Layer 2 of a small transformer language model trained on English Wikipedia (9 layers, counted from 0, width 96).
Take only the direct path to the model's output, skipping the later layers: a vector added to the residual stream pushes a token's score in proportion to its dot product with that token's output vector.

Output vectors of the tokens that the questions are about. A number n stands for n times 0.0028.
"ou": -62 36 86 -66 103 -37 -24 190 -12 281 -222 -15 -215 -19 29 -139 -3 53 125 -9 141 73 -152 -80 35 -296 -6 -82 -282 -93 -3 -94 -115 167 -8 101 -104 -237 156 227 129 -145 -206 56 -54 -86 107 130 81 -57 18 157 -49 78 -76 -3 141 131 -47 16 -56 -56 -102 8 -51 65 -50 -159 127 93 -12 -103 84 -32 -67 45 -3 181 172 -177 327 114 -155 -106 -98 43 78 -228 -16 117 68 -69 99 101 139 -71
"ight": -194 49 79 -17 8 119 169 -218 -45 52 -7 18 27 -6 25 -19 -86 110 283 54 -138 58 -13 -103 194 -71 -146 -43 -50 -118 -242 10 -45 -106 119 75 -137 -46 -230 -137 13 -401 169 -110 -107 176 96 232 134 47 158 -101 -92 -26 25 -136 73 -78 -18 111 -46 69 -189 -128 -65 -134 75 -239 -162 224 -142 -72 80 -116 310 75 190 123 29 -72 -146 18 98 232 -59 76 62 117 92 156 162 -76 -238 252 15 36
"oun": 120 -3 -100 -41 -14 30 55 -61 -111 113 -99 -92 -77 -146 -7 35 -158 -63 23 120 198 135 81 86 220 -148 -78 278 -88 -92 -135 -77 -82 2 77 -92 -228 -179 19 234 -43 -205 81 -46 -221 47 268 57 7 32 -70 267 387 -86 25 -65 45 90 -43 57 -54 -53 -22 -214 13 2 23 141 52 -70 -201 13 78 63 -181 -58 -130 -313 111 -17 -142 148 -143 38 53 -3 90 -124 51 131 22 -66 -161 306 354 22
"ill": 175 -54 -231 -77 -91 -202 -44 12 -79 259 31 105 -140 -85 11 121 -16 -50 -129 263 90 63 -144 182 -39 -63 129 32 0 -65 -132 -8 30 -10 -42 -103 -72 -45 71 -166 47 -42 72 130 -93 144 76 121 45 155 -166 -71 100 -99 -92 -105 -127 -40 76 96 -118 -8 -96 48 -175 111 -134 -76 -128 37 30 233 235 -156 104 250 6 77 412 -75 10 -86 -145 70 -38 17 113 -96 -70 108 153 32 58 -111 -6 -303
"ˈ": -223 183 -16 -240 -103 104 -30 -193 -56 29 2 -4 103 34 -127 293 -82 -33 43 226 -61 212 -83 -40 -29 -63 -154 97 -213 114 135 -54 -212 -224 173 -128 -172 -88 177 242 -138 80 2 -103 -28 68 90 80 -206 -62 -88 -6 185 -111 -55 -13 102 14 100 84 -23 -125 -50 -125 -74 -3 143 -36 -13 99 -177 -128 179 6 -13 131 188 -191 36 225 135 -259 -95 125 56 228 185 152 -295 6 130 -206 106 96 229 -175
"ive": -90 -137 -100 -365 152 5 -20 23 -178 145 -36 91 -5 16 -14 -79 139 -181 36 290 -22 -43 -1 77 6 9 -19 102 17 -100 -116 179 178 -349 191 134 -152 -85 -78 -52 -73 -214 35 -37 -271 135 99 -50 92 101 60 -120 87 -57 5 162 165 186 -82 -178 34 -206 9 -94 -72 35 -184 -166 -6 123 42 -216 -42 204 188 -251 322 181 38 -86 -106 0 226 102 89 127 54 174 -35 48 26 139 -283 -72 126 -84
" m": 79 64 66 141 -50 58 4 39 61 20 45 11 117 -54 -57 -106 106 64 -63 9 -129 -12 -13 79 -122 -1 -128 2 100 -35 -74 -98 -26 37 -18 -10 -16 127 26 -137 -26 119 -66 -89 -50 18 4 -51 -158 -22 -14 92 -27 25 -8 -77 -114 109 -85 115 67 68 33 -69 -74 7 61 55 30 -83 71 -4 57 55 -6 -16 -1 27 -87 -103 15 -79 20 -20 52 63 -46 55 78 85 -4 -22 -52 -17 -96 77
"uc": -50 66 118 30 74 17 138 49 -323 -61 -192 -198 117 178 25 163 27 -30 255 178 93 21 -8 -160 56 -204 -18 270 149 9 -182 -6 175 102 47 -245 13 -164 102 68 73 -230 51 -175 9 146 145 -114 109 -168 -83 -177 -210 54 -70 -46 251 -44 89 44 -145 -203 145 -191 -235 -193 -22 142 37 -18 -68 -49 -162 112 69 -19 99 -234 285 9 -69 -51 -13 128 76 69 -108 -95 9 125 9 -26 1 123 251 -139
"ong": -83 -58 -132 -249 -87 -79 -7 -104 -213 166 103 -82 -2 -35 -3 59 -69 85 122 35 54 110 -152 29 213 -53 -60 -67 104 -116 10 -43 152 -242 72 -184 112 -128 153 272 157 -166 166 68 -208 -17 133 262 -61 -73 -84 -373 -5 34 113 60 151 126 -75 49 29 83 161 34 -73 49 84 -204 31 100 23 17 8 216 -182 97 -25 41 232 -74 -266 21 -19 -243 102 37 37 80 -211 31 -67 22 -138 100 124 -121
"ak": -56 -87 -143 20 14 74 -6 29 -161 -44 113 -178 -146 157 0 -35 0 -42 166 114 -50 83 -6 -110 -43 -219 206 -108 -14 -132 -43 -141 12 -185 22 44 -107 -74 -98 219 100 -193 88 -52 176 214 117 145 28 174 29 -88 -12 -93 30 -132 44 73 -36 -149 -186 -83 107 25 -215 184 93 -101 149 137 -151 -216 63 -162 131 -3 88 -13 44 -101 -228 -24 90 164 88 238 3 107 -54 22 24 173 201 68 -60 -110
"d": -113 -88 -145 167 -34 69 249 -138 -237 -106 43 -131 58 -57 34 51 -115 280 74 120 171 16 63 -41 33 76 67 -187 164 33 -119 -2 109 -17 106 -3 105 -5 5 -9 -153 -45 -86 43 -34 -51 -53 -191 -120 -189 -44 -58 -124 110 -112 22 134 -8 -126 -109 -147 -49 134 -7 138 105 -54 31 139 268 -30 -91 186 106 -84 -61 -100 42 163 387 -149 -130 149 -4 -184 -89 -106 -50 -65 119 213 -82 23 -51 -135 116
"|": -109 -74 26 -67 -58 92 79 -34 155 98 -14 114 80 169 -74 -103 -129 -168 -119 -88 -43 -105 -62 79 127 -97 -44 104 -42 -47 107 -184 138 -49 10 152 95 -30 132 14 -80 100 102 49 86 337 1 237 116 -127 11 -138 -13 -76 -5 107 -69 -51 96 -207 112 -292 -69 -88 -99 -139 9 33 -117 138 -17 12 -41 82 -24 2 165 -244 198 157 55 69 -140 -10 117 -26 -88 10 -169 -53 -12 -41 -8 -31 92 -53
"ial": -70 -63 -292 184 159 15 -9 -90 -67 146 -95 17 44 -6 -54 -190 -234 -268 -74 318 422 -261 6 -73 140 -230 -109 147 125 -39 271 74 -160 -14 38 307 -112 -63 95 59 24 114 36 28 182 50 197 -138 -96 283 -71 -130 80 -180 -162 -114 -41 151 102 34 -81 -265 34 182 -145 105 116 -145 208 -168 70 -227 62 -83 10 202 -96 -75 159 -18 -216 85 25 46 -27 310 -12 86 -135 -189 -9 200 -330 -6 137 -146
"t": -108 17 -77 84 89 -95 93 -179 268 -262 -79 -124 -146 27 49 138 3 -57 142 96 90 54 -43 -36 -116 -6 -24 -86 71 -121 -220 -58 52 -39 158 152 -227 -51 3 -4 -87 71 -54 151 83 -32 -95 197 -11 98 -144 119 -147 325 35 23 -19 -194 -45 -86 44 -18 -33 -142 217 176 201 67 241 -50 78 11 121 -76 -29 158 156 -2 11 -72 -170 32 63 -19 -192 -134 -122 65 263 -54 74 -53 -139 -140 -103 -48
"”": -103 210 -112 -250 -62 -206 -133 18 -142 221 60 45 264 43 -117 153 -265 -44 245 191 34 -75 -138 -114 228 29 -177 37 -129 315 196 351 -183 22 74 99 -158 -99 -151 89 -200 133 58 -374 57 -12 100 83 -103 14 -206 33 123 -162 -223 -103 -6 306 158 -152 -192 -105 81 -220 79 62 59 -98 -257 251 57 -155 147 -56 30 2 383 -269 41 295 -217 114 -113 -88 -31 20 77 133 -164 184 161 79 -73 -6 210 -214
"ard": 98 -103 -155 66 -299 68 207 85 29 54 -80 1 9 -52 23 175 -160 -38 18 -172 153 24 -215 16 71 -328 -56 224 -33 34 -190 -15 207 -113 -35 -149 -98 -290 -162 83 110 25 119 239 60 50 -39 381 -189 -9 47 111 100 -107 3 90 135 -60 -42 169 -175 -193 -141 116 21 0 75 60 -362 51 23 328 101 -60 35 -290 20 -44 58 80 -73 191 116 -45 20 44 44 13 -151 165 133 44 -136 -102 -38 -25
"ust": 105 -162 98 39 12 196 45 -116 59 24 -93 64 -48 111 25 -25 -185 109 30 63 17 127 189 -47 36 -118 -95 -86 86 -129 30 157 77 15 71 -50 7 -266 26 -166 36 -187 135 -61 -31 146 339 110 -253 32 231 40 -12 52 25 132 -31 -113 66 -97 30 -67 -142 -254 -390 32 -86 -189 -58 94 102 141 157 39 115 -173 -69 -155 273 190 -156 102 -91 -19 -66 73 -124 109 81 32 67 -62 -25 -56 95 -347
"−": -51 81 132 -128 -62 91 116 -22 77 18 -176 -68 251 35 -103 -31 79 0 99 36 160 -111 112 -172 -61 20 -101 141 -136 -87 265 91 -113 -200 86 21 -15 -29 -33 23 -201 -155 -78 -15 -163 -89 -87 294 12 -146 36 -39 97 -258 14 23 43 -105 183 26 -153 135 -5 -29 -130 -46 105 14 29 71 -159 -147 -45 96 -3 52 -21 -31 127 291 -84 6 -56 -92 47 -12 85 42 109 85 140 43 -72 170 -66 -120
"nd": 157 103 -134 107 -217 35 149 -1 -24 57 14 22 7 -106 -38 144 -333 85 142 392 120 19 179 86 166 -239 -74 -62 142 -7 -154 12 -66 -402 43 -32 -10 45 24 227 -229 31 184 17 149 118 -70 -168 -97 -6 -76 -195 191 -136 71 140 -63 -4 -62 88 -63 -1 -50 32 73 126 -21 66 -7 38 -297 50 -24 -23 -190 -47 168 -205 -50 272 -240 101 -114 -61 -71 -97 -75 29 223 135 156 48 -30 -169 -19 -125
"\n": 36 -21 75 -69 57 -3 21 -38 159 108 -6 -81 24 120 -20 38 27 -26 -133 -34 17 -136 -105 120 214 98 -47 -147 -28 113 17 -82 -15 101 -61 88 -67 73 64 -48 3 16 149 -106 91 -59 -178 87 175 -34 175 129 4 21 -15 156 -191 108 -35 -166 33 10 127 -142 -58 -25 -63 40 -9 77 55 139 -31 -8 -105 -48 144 -220 -103 52 -93 -79 140 -146 -26 -49 73 -150 -180 -54 -183 34 157 -44 -38 38
"ist": -9 -56 -245 -75 -34 -5 -22 -42 38 27 -33 238 42 -141 -16 -149 -224 -14 29 348 -30 -5 -239 -25 162 -6 34 266 -23 -173 -57 -104 31 56 41 73 -215 49 52 77 231 10 -2 -192 -50 -107 147 90 3 -50 -34 -6 -164 -60 -109 179 -14 131 -54 82 -262 110 40 142 -104 115 -133 188 -238 137 -6 163 -2 172 -66 200 253 -23 173 -247 -155 157 129 -21 -120 -76 -79 -57 148 60 -82 43 -92 132 -68 -186
"ro": -27 28 -68 -150 -224 -129 -77 -19 -132 149 -80 133 -188 -42 11 87 32 -24 -26 -70 107 -71 175 -93 137 -139 213 113 -27 87 17 -88 -97 -45 -58 -80 131 -127 120 140 -87 -105 -180 -25 114 -40 -3 -46 0 -165 96 61 165 -217 -57 -40 30 102 -58 87 199 -191 -5 23 69 161 241 223 220 101 41 53 100 -191 -83 -153 -33 127 197 -103 16 -187 -44 -176 -3 -32 59 0 88 -135 129 0 -41 149 88 -144
"ated": -110 35 159 193 -8 -159 210 -121 -323 39 -78 127 -83 96 -119 -149 -120 -119 6 34 81 -33 -59 -318 116 -118 -60 2 0 7 439 57 90 -116 78 70 -277 -91 -68 -100 167 -201 -133 103 116 -39 -152 248 -130 -102 112 50 108 58 -183 -59 10 103 -31 234 -90 -162 102 5 127 194 -35 -229 -225 181 -167 74 39 208 -32 20 113 -239 226 31 -19 -85 95 42 -90 130 -109 6 266 36 104 -184 -186 166 127 74
"ts": -26 246 -467 -37 82 -64 165 -333 126 -59 -114 -140 14 28 -27 17 -117 -124 108 74 156 -41 -44 -115 -22 -210 -46 64 116 178 236 -26 -178 15 167 63 -309 -231 -64 76 -175 97 -42 128 62 -47 -21 -2 -102 122 -171 58 104 277 127 51 -77 -61 128 -16 171 -74 -68 -164 242 40 265 -118 135 -48 37 -14 -1 -24 194 109 371 -47 -63 -93 -287 86 69 87 14 -124 82 -3 161 11 74 -115 27 -82 -316 -111
"k": -19 21 -91 194 6 118 32 18 -52 -165 -69 68 30 -169 30 -133 98 75 -71 0 136 91 -42 193 51 -35 32 -212 32 36 -97 -22 -170 -52 12 36 -15 -318 -24 208 -36 123 -100 168 187 260 -33 43 126 -35 6 -255 -39 -111 10 -10 -3 -34 -131 134 -170 97 0 169 -124 -42 133 -111 97 -43 -42 55 123 14 -104 -115 219 -143 -138 23 -150 -84 -101 166 -29 46 -75 221 -67 55 59 46 20 156 -222 26
"==": 39 79 -184 -436 -31 -189 -80 -215 27 148 146 12 44 -131 -87 -116 -51 52 155 52 99 -264 -86 119 102 -57 -67 87 57 176 -36 -183 -46 10 75 -3 -79 14 -49 -135 246 -97 39 115 84 72 98 15 92 142 -99 -70 80 -82 -187 145 -141 377 194 -67 -28 25 74 -70 -114 -258 183 -24 216 162 26 -15 -79 -126 11 -26 -66 -88 58 155 194 40 -123 64 39 -168 -49 -79 166 221 43 -91 22 -115 -46 -54
"ep": -1 -17 165 157 -89 -320 -72 -185 -29 -41 -23 75 -113 -76 -17 32 111 94 115 116 -16 114 5 -125 -24 -46 -33 246 -154 71 133 93 -219 208 -83 198 -78 -93 -62 52 -9 -213 236 -79 34 119 59 388 -380 -50 14 -141 -132 28 -9 173 128 13 -44 119 -116 -222 -61 46 -213 -218 -209 -129 -13 -5 -142 -61 -59 108 179 -43 -17 27 279 103 -51 -11 -128 -201 -53 2 4 4 71 122 -13 123 3 254 194 118
"ç": 56 255 7 -96 -28 -8 195 -156 -69 -80 -257 177 -64 244 -85 19 77 -51 9 151 76 142 -118 25 -4 19 -47 70 -96 236 -108 28 28 63 19 18 41 -226 174 -11 -73 100 98 -13 -139 227 192 -206 -384 195 -15 -210 -129 -51 -156 0 -79 18 103 163 -12 -47 -65 -210 -23 -67 102 -28 -136 96 -243 -53 118 23 15 258 143 -252 93 196 -7 -108 -97 33 78 39 -76 135 -17 19 -16 -260 -53 163 97 -101
"am": -206 -22 -98 134 -159 -108 -114 -113 81 38 73 55 -126 -59 43 -34 113 -87 129 -45 -191 9 -163 222 -1 -116 -110 67 -66 -2 186 -10 122 -90 -6 -14 -97 -180 -101 269 208 -139 -2 107 76 -63 152 129 -23 -115 -120 2 86 50 30 153 176 2 -31 -108 266 14 -3 -90 8 166 -245 42 -197 12 -228 5 186 47 -41 -66 61 10 -14 -120 49 19 142 117 20 94 -51 -205 172 119 -62 -12 9 -85 32 29
"ud": -135 9 71 -26 102 -24 21 -158 -207 -157 -185 30 125 16 33 255 -35 -148 -27 -48 -307 11 6 -59 -262 -78 -15 78 24 -149 -131 169 105 -118 55 79 16 -52 40 17 186 -256 192 -32 116 92 3 -56 -96 -13 -4 11 -44 -59 -1 -107 125 75 -9 126 154 -55 104 -9 -310 321 -21 -67 50 247 -5 -14 -9 -126 155 21 131 -14 218 92 -37 -27 -43 -92 280 -89 48 20 -1 -66 119 -101 134 -55 168 -315

Each question shows what one neuron of this layer's MLP adds at an activation of 1. A number n stands for n times 0.0011.

n45: -32 -86 -140 254 11 -5 51 -34 -19 10 -107 -95 -72 102 45 -94 29 63 -38 -63 109 103 103 27 174 53 34 0 120 -18 68 22 56 -8 -113 -5 34 100 -34 -164 27 -96 -135 -30 -102 167 -24 -84 133 17 -115 50 -65 26 146 10 72 -50 -108 100 100 60 99 86 -98 -72 3 87 -221 41 -40 -154 115 -48 -81 55 44 -36 -26 89 -44 -60 123 -112 -21 57 47 0 -96 -190 56 51 118 -100 -31 -109
Which of these tokens does it push up most? "d"

n122: -235 127 194 -13 -135 32 -16 -143 -28 79 32 130 64 125 68 -111 158 -38 -47 -64 236 -88 85 12 -52 83 224 -3 18 0 296 56 152 -52 -14 -70 -116 75 71 -16 109 92 97 -51 -120 -76 -120 57 90 29 -204 92 -113 -112 60 -124 80 20 -82 3 -41 53 -129 -102 3 17 67 -12 114 -38 33 -66 43 89 52 -183 -42 -153 -43 -15 6 0 -58 128 -127 -127 -122 -150 -18 3 22 -106 -55 197 -57 9
Which of these tokens does it push up most? "ated"

n71: -164 132 9 110 -134 -29 -30 93 -131 98 89 9 244 -55 -143 -12 -56 73 -186 -25 9 -161 59 -35 82 28 67 -106 134 0 46 -67 -125 -106 150 -3 9 81 -173 -80 -137 126 185 19 0 6 -62 -87 91 -19 131 3 -53 -159 -113 11 121 -3 68 243 -114 -32 237 110 -180 14 -3 80 21 -77 87 -12 -54 60 -42 35 -143 136 -214 88 99 134 78 42 -75 40 -64 6 -191 55 -31 201 -79 129 -170 -41
Pushed down most: "t"

n140: 52 -25 15 93 15 43 -126 -21 93 -69 -149 -119 -88 32 88 11 -12 -18 213 -42 131 -107 57 242 38 -123 -38 -97 102 39 21 -34 -63 146 123 6 -50 32 -69 -126 279 23 102 -62 154 87 69 139 10 -81 203 82 -79 61 155 -83 -49 -48 -124 -76 -174 34 6 -155 -125 0 -199 -119 80 -40 -52 -70 71 51 -3 8 205 -164 137 50 52 37 25 -22 107 35 -82 80 54 -61 -72 -79 48 -109 -166 -159
Which of these tokens does it push up most? "ust"

n258: -180 -114 91 247 38 106 3 133 -38 -42 -198 -3 -6 -29 88 117 27 11 -93 -16 76 62 16 75 84 66 -88 48 -49 79 -143 25 -38 -93 142 55 -29 -19 -49 20 -8 21 12 48 -42 30 -266 -53 -107 65 107 124 -55 -114 -141 30 75 108 -79 -58 7 34 26 13 -150 -15 17 -174 -22 -124 -41 -87 0 25 -85 -10 164 250 102 56 -28 51 -23 -72 106 -224 -48 -36 -22 96 -69 22 34 -80 -45 0
Which of these tokens does it push up most? "ud"

n123: 54 -58 -100 37 -56 -101 94 184 92 -99 24 98 -124 45 32 -17 156 60 -52 -23 5 -3 -58 -3 -13 -92 -82 47 -8 -85 98 -8 158 -73 3 164 116 -51 -165 -29 -44 43 43 -16 194 -109 5 5 -105 8 26 -113 -67 12 -134 87 59 -100 -20 -62 104 -26 83 -22 -62 -2 50 -177 115 245 -115 36 41 -26 -25 -43 7 -14 -14 37 -89 78 -149 -109 81 135 -35 55 104 105 -31 -53 -108 -71 72 -64
Which of these tokens does it push up most? "ust"

n351: 86 47 37 85 134 209 -19 -12 -106 -118 92 12 -101 -73 -8 -12 0 -155 -90 -114 -79 -87 223 52 -45 70 -30 53 146 36 27 -240 -77 -350 -50 24 0 128 -102 99 -50 132 90 -101 -86 36 -137 -11 39 54 -149 -215 -57 99 86 84 127 -54 45 83 -43 106 29 65 -83 -22 -31 120 -45 75 62 110 36 52 -51 -127 -44 8 40 30 -202 84 44 -108 -9 203 -30 -3 100 32 -88 -11 37 9 254 -116
Pushed down most: "ou"

n329: 25 -11 3 -59 -93 8 29 19 -49 3 -156 5 28 116 -19 192 -51 -11 70 67 33 -19 -73 27 3 -216 -157 -32 90 -127 -32 133 204 -87 -6 -160 50 86 -31 -103 58 80 133 79 -15 -33 49 -3 142 -42 22 15 255 76 57 33 -98 -120 5 -19 -36 -62 121 186 54 -37 -184 -62 -110 -8 47 51 -79 -145 53 -94 -64 67 15 -155 210 -31 74 -80 -34 32 -114 -25 -60 -19 71 32 18 187 45 -81
Which of these tokens does it push up most? "ard"

n49: 29 131 58 -125 172 -73 -27 137 43 60 -156 164 -105 33 80 52 3 -167 47 -125 43 -26 60 -29 -136 92 70 -165 -29 48 57 -41 179 -55 122 -23 -156 0 -75 65 -44 -163 -97 83 191 100 -112 53 -156 -9 182 33 -33 80 -116 154 -106 -102 0 -76 -67 -153 -9 65 84 75 95 29 -158 35 37 -19 173 49 10 -13 20 -39 -63 -104 -130 -165 -36 48 75 82 176 68 -6 -38 66 -39 97 48 -185 -40
Which of these tokens does it push up most? "ated"

n53: 89 110 64 -3 116 195 -61 -36 12 -95 -58 44 51 0 -47 188 66 -28 44 111 -8 -105 -85 -31 -105 167 15 -68 -146 -150 15 -309 -10 -55 89 12 -97 -68 178 137 -59 -120 67 16 -53 -148 3 0 -56 -25 -44 -129 -16 184 -3 59 -3 -253 78 95 -54 -41 87 56 -9 -129 -50 27 12 9 206 -54 128 -21 -51 -91 -89 119 -73 -6 -34 -183 149 -89 97 245 12 143 -113 32 -95 -55 103 167 80 -11
Which of these tokens does it push up most? "ˈ"

n34: 203 45 60 -104 -215 -82 46 -175 -22 -78 124 -18 6 56 -106 23 70 69 22 102 -116 57 35 41 -57 -120 -117 -32 25 175 -46 -94 -3 66 48 68 -156 -64 23 28 -133 62 83 -11 18 -33 -98 8 144 -34 -56 177 17 107 179 88 129 66 -113 0 -78 -75 40 154 -36 59 59 -59 32 28 38 0 126 -120 106 -15 -173 15 21 122 -47 -186 88 -65 -47 -69 -233 -3 19 2 -3 -5 10 102 -66 -61
Pushed down most: "ial"

n168: -54 -50 -35 -22 -88 -45 53 -21 56 53 -46 -62 61 66 -22 48 5 114 16 82 30 -29 34 80 165 93 -182 -83 5 -53 -21 35 -84 -45 53 -196 -59 -163 81 3 63 -25 101 17 -96 -66 -77 222 277 0 -22 111 48 38 0 -39 83 -87 18 8 -76 -79 -107 -102 -121 -79 -75 -3 31 131 144 77 -100 59 135 -20 73 51 9 -198 -35 -8 8 -72 -223 82 106 -82 123 5 62 15 -83 102 -127 52
Which of these tokens does it push up most? "ight"

n198: 88 60 0 -19 -137 132 -70 21 177 48 -48 -69 50 -94 -11 -3 29 -40 -33 34 25 24 -58 72 81 24 -93 -3 71 102 -89 -38 -111 92 -255 163 -26 47 61 57 -46 80 -78 134 86 32 -63 73 117 -11 73 -115 -36 -56 0 136 95 -87 73 21 9 -8 6 -111 -75 -143 63 -184 10 -54 208 -22 74 -8 -52 69 23 -111 -190 -152 -87 -154 124 -91 76 -106 -116 119 -90 35 125 5 47 66 -98 47
Which two tokens does it push up most, strongest first? "k", "\n"

n288: -15 78 3 -109 163 -47 90 42 23 -91 -210 -19 42 62 -3 -50 102 -38 46 0 128 -92 2 -20 -187 -38 -83 44 -158 107 5 -28 -40 -8 -177 67 114 147 -45 -100 89 -47 -101 -104 -142 -105 -18 12 147 -31 113 0 26 72 27 -44 27 -70 79 -28 -38 33 79 -37 14 -122 -101 85 -57 15 41 -23 57 15 -11 42 -113 23 131 137 172 77 -13 -66 -17 220 -90 102 68 29 -108 34 -94 -39 -85 -12
Which of these tokens does it push up most? "−"

n2: 26 -227 104 -75 -127 33 30 86 124 0 -211 36 -39 -72 16 -25 152 -56 6 -11 102 -160 -120 -41 39 -130 -3 -146 -141 114 -6 94 -128 58 139 -52 -84 20 51 -6 -26 141 82 -27 41 75 61 85 122 54 74 -111 -164 -144 25 141 81 86 -114 -105 -57 -12 21 28 147 13 42 23 -145 15 40 212 34 -29 174 24 -172 29 -144 155 -24 41 0 12 -58 -58 -98 38 -46 5 26 -105 33 -126 22 198
Pushed down most: "ud"

n291: -45 181 -29 53 95 -177 -204 -204 79 51 100 73 -112 -90 9 81 -28 62 124 144 15 79 -126 102 -87 3 40 -136 29 -60 -81 19 -130 134 -194 82 92 26 13 -101 71 -57 -77 92 -87 161 51 -79 -21 -227 -104 -93 -60 159 -184 -85 -34 119 -47 29 164 -179 -54 -115 6 6 -23 117 -19 -55 -31 216 7 172 -11 -65 226 -12 -31 130 -169 -114 156 139 104 -192 102 -13 -10 -128 61 52 -93 72 -31 27
Pushed down most: "−"

n27: -55 71 -52 83 23 -24 66 28 -100 57 -60 -17 -12 56 -36 60 6 38 -6 -6 -61 85 -11 -106 48 94 6 -31 49 -296 67 156 -81 -112 -94 -48 144 27 96 -99 -12 194 0 189 -9 -45 -40 -95 37 192 12 11 -108 -63 -59 97 -53 70 -8 -78 -89 129 -51 64 49 -46 -222 42 42 -41 -95 -186 -129 43 63 40 178 112 -162 -6 -167 -55 215 60 -80 -54 -64 -117 -6 -28 100 166 91 86 39 -170
Pushed down most: "oun"

n15: -54 164 3 112 -123 88 19 -98 -72 -122 91 130 -128 -75 225 -31 -48 -28 169 151 22 -74 -51 253 -41 0 90 -18 27 15 -38 228 -170 -19 -113 -81 -134 -21 13 -196 125 48 13 -47 -39 119 -90 39 13 -205 43 -107 107 -176 -62 55 46 -3 18 -52 -107 95 -88 105 -218 73 99 3 -150 31 -68 190 29 -3 -43 -106 35 -114 134 59 -212 -74 -100 31 17 136 79 24 24 -11 129 -8 37 37 -79 56
Pushed down most: "ou"

n177: 3 165 -140 70 142 -257 16 -3 -56 48 45 139 89 -115 115 109 -15 -3 -106 -26 315 -32 -91 -160 -202 56 0 -40 -92 -32 108 3 53 62 31 138 -177 -76 -74 -51 6 6 65 -21 32 -82 89 -96 -73 92 -78 -31 -90 6 -55 158 57 -149 9 120 -60 185 128 23 -28 -11 -61 146 -102 103 159 39 108 -33 21 -146 81 -129 64 -23 -27 24 -34 -25 -23 -141 11 -15 35 -135 59 32 50 -55 -169 85
Which of these tokens does it push up most? "ts"

n260: 67 -65 -136 101 19 36 126 -40 -145 -48 194 173 -26 17 118 104 -103 22 68 34 58 -78 34 92 -63 -47 -92 0 57 84 -102 -41 -33 17 -92 63 -113 166 194 -113 -10 263 -20 -94 21 -97 -160 -212 143 -134 -58 -44 -93 -45 45 96 116 71 -77 146 -134 81 -83 166 -53 -113 -13 19 71 13 -81 126 176 -136 -14 -44 -18 -37 17 -49 -322 154 -243 72 -48 96 -119 -83 44 124 88 -117 -18 -7 92 32
Which of these tokens does it push up most? "nd"

n315: 14 -187 -57 35 90 -123 -134 -56 -45 -22 -180 35 -88 53 173 67 168 -162 -107 36 -5 123 11 -117 59 -68 8 72 -136 -120 31 43 9 153 20 25 60 116 -92 -153 -3 19 -251 67 -28 -138 -65 37 107 -32 9 -48 89 52 -12 63 -52 42 75 232 -118 -78 48 88 -8 -102 -3 20 89 -3 -70 -105 79 -111 65 42 19 13 -89 0 12 182 -80 -6 -163 186 -102 121 54 117 99 44 178 -100 -11 -63
Pushed down most: "ong"

n72: 10 215 -136 89 -165 -203 -115 -187 -129 9 123 48 172 -194 106 -97 -98 64 -228 33 276 -13 36 -53 7 156 -10 -13 -152 -121 42 40 125 -63 -39 174 186 -93 -80 129 7 81 14 103 115 -319 -69 -174 68 171 61 -97 90 89 -156 216 154 9 65 -3 -3 78 -14 -55 -31 -24 -3 187 -13 20 107 -25 -14 -3 -47 -111 39 99 -108 -16 -7 -108 -24 38 -48 63 77 -51 -205 3 -53 57 25 -10 35 -43
Pushed down most: "ight"

n19: -183 -193 -26 42 -137 44 120 46 35 -156 53 14 -43 80 -24 -72 104 -3 9 -58 -14 58 99 -3 71 -26 -17 80 -199 -72 92 -187 -15 189 24 -15 20 -14 -132 -45 295 -83 -142 57 -108 -218 -105 95 215 -67 167 39 -31 22 -58 -22 6 52 -60 89 65 129 -52 -200 -124 34 -9 3 92 27 31 -152 -44 106 -36 207 68 167 -200 -34 60 30 9 -52 48 -31 40 18 12 36 50 -45 16 67 -54 98
Which of these tokens does it push up most? "ou"

n180: 7 96 113 -10 32 109 -14 89 74 107 73 146 228 -109 9 58 16 -30 13 67 -86 -92 -176 -10 -71 -245 75 -147 42 159 -117 -59 105 0 38 77 228 -87 -145 -63 85 9 109 -80 18 -80 -35 74 3 -214 -128 -109 -3 56 7 -62 -62 -99 0 -20 52 119 58 9 -119 307 -47 80 -82 63 121 -186 -107 -68 -40 159 126 143 42 69 -53 -20 -27 -84 -25 -242 110 -49 -129 -184 171 85 -61 -67 41 -117
Which of these tokens does it push up most? "ud"

n270: 73 -158 -27 174 186 -26 120 -48 66 -3 -17 -78 69 -144 -75 -111 -77 12 -129 -6 100 -3 101 -3 -189 -192 -50 35 -48 53 180 49 -82 -70 -148 42 44 -14 145 37 122 -59 187 -208 -23 102 -30 89 -231 137 135 110 205 -130 -154 -77 87 118 56 0 0 142 60 29 -119 -46 121 86 -83 -215 10 70 -68 0 -56 -78 -138 25 -20 0 -86 12 -88 -9 -127 121 -15 -83 -42 98 57 95 -48 78 47 -134
Which of these tokens does it push up most? "ial"

n299: -14 -17 -61 154 -107 -10 -229 -147 77 58 29 27 32 -27 88 -89 -79 -81 -20 -161 59 74 202 50 17 -44 24 -5 -66 -109 117 -39 -6 122 -94 -203 -67 -139 -43 -3 11 -23 26 134 6 77 165 28 -48 31 79 52 98 167 24 -76 45 -44 -54 114 -110 130 189 -35 -143 12 -48 -19 -32 59 71 28 127 94 -10 -113 35 -43 81 -108 -28 -245 86 12 90 -181 -153 -146 85 -5 -30 93 21 -23 54 69
Pushed down most: "”"

n145: -42 90 161 -92 18 0 66 89 -145 -135 -100 -84 -57 40 58 10 -102 113 81 83 10 49 -39 34 -47 124 69 138 -281 99 36 -56 0 86 22 76 -48 -77 -41 16 137 -99 -83 -14 14 60 -58 156 -11 63 -32 27 -28 10 35 77 112 -91 49 -141 112 43 -127 -205 -57 -71 14 -107 -3 75 -28 88 -54 -124 37 -81 -108 21 -49 -105 -27 -105 16 107 56 125 -54 70 -82 -127 32 119 64 -158 5 29
Pushed down most: "nd"

n99: 22 0 -51 63 27 -16 -79 -29 54 -63 -21 -176 -38 100 376 -178 24 60 65 -147 -18 -24 -27 49 164 -32 173 19 -29 5 41 45 41 -108 -86 41 31 -326 66 75 -37 34 -54 -3 88 7 -17 14 -121 -101 7 62 -41 9 -197 83 54 64 17 2 87 63 64 43 -113 -64 -38 10 -41 -42 -81 0 10 122 -58 -125 64 -33 82 26 -102 17 76 -8 54 -31 50 22 83 -47 -29 -38 9 101 -88 77
Pushed down most: "ill"

n51: 134 191 -104 115 -114 -41 0 -89 -8 -70 134 8 -59 -22 -196 26 11 58 -19 32 65 75 137 -85 117 -71 -100 -92 57 -54 59 63 -60 -11 89 0 126 -232 -43 -17 30 -84 -72 166 33 -70 14 -166 59 160 92 10 3 -57 -42 15 60 13 -78 -33 130 -45 -40 -19 59 90 -37 86 181 -8 70 -48 -158 161 -7 28 64 -140 -109 156 -94 91 60 40 -115 -89 0 -158 62 -95 -65 79 -110 -42 -105 151
Pushed down most: "ill"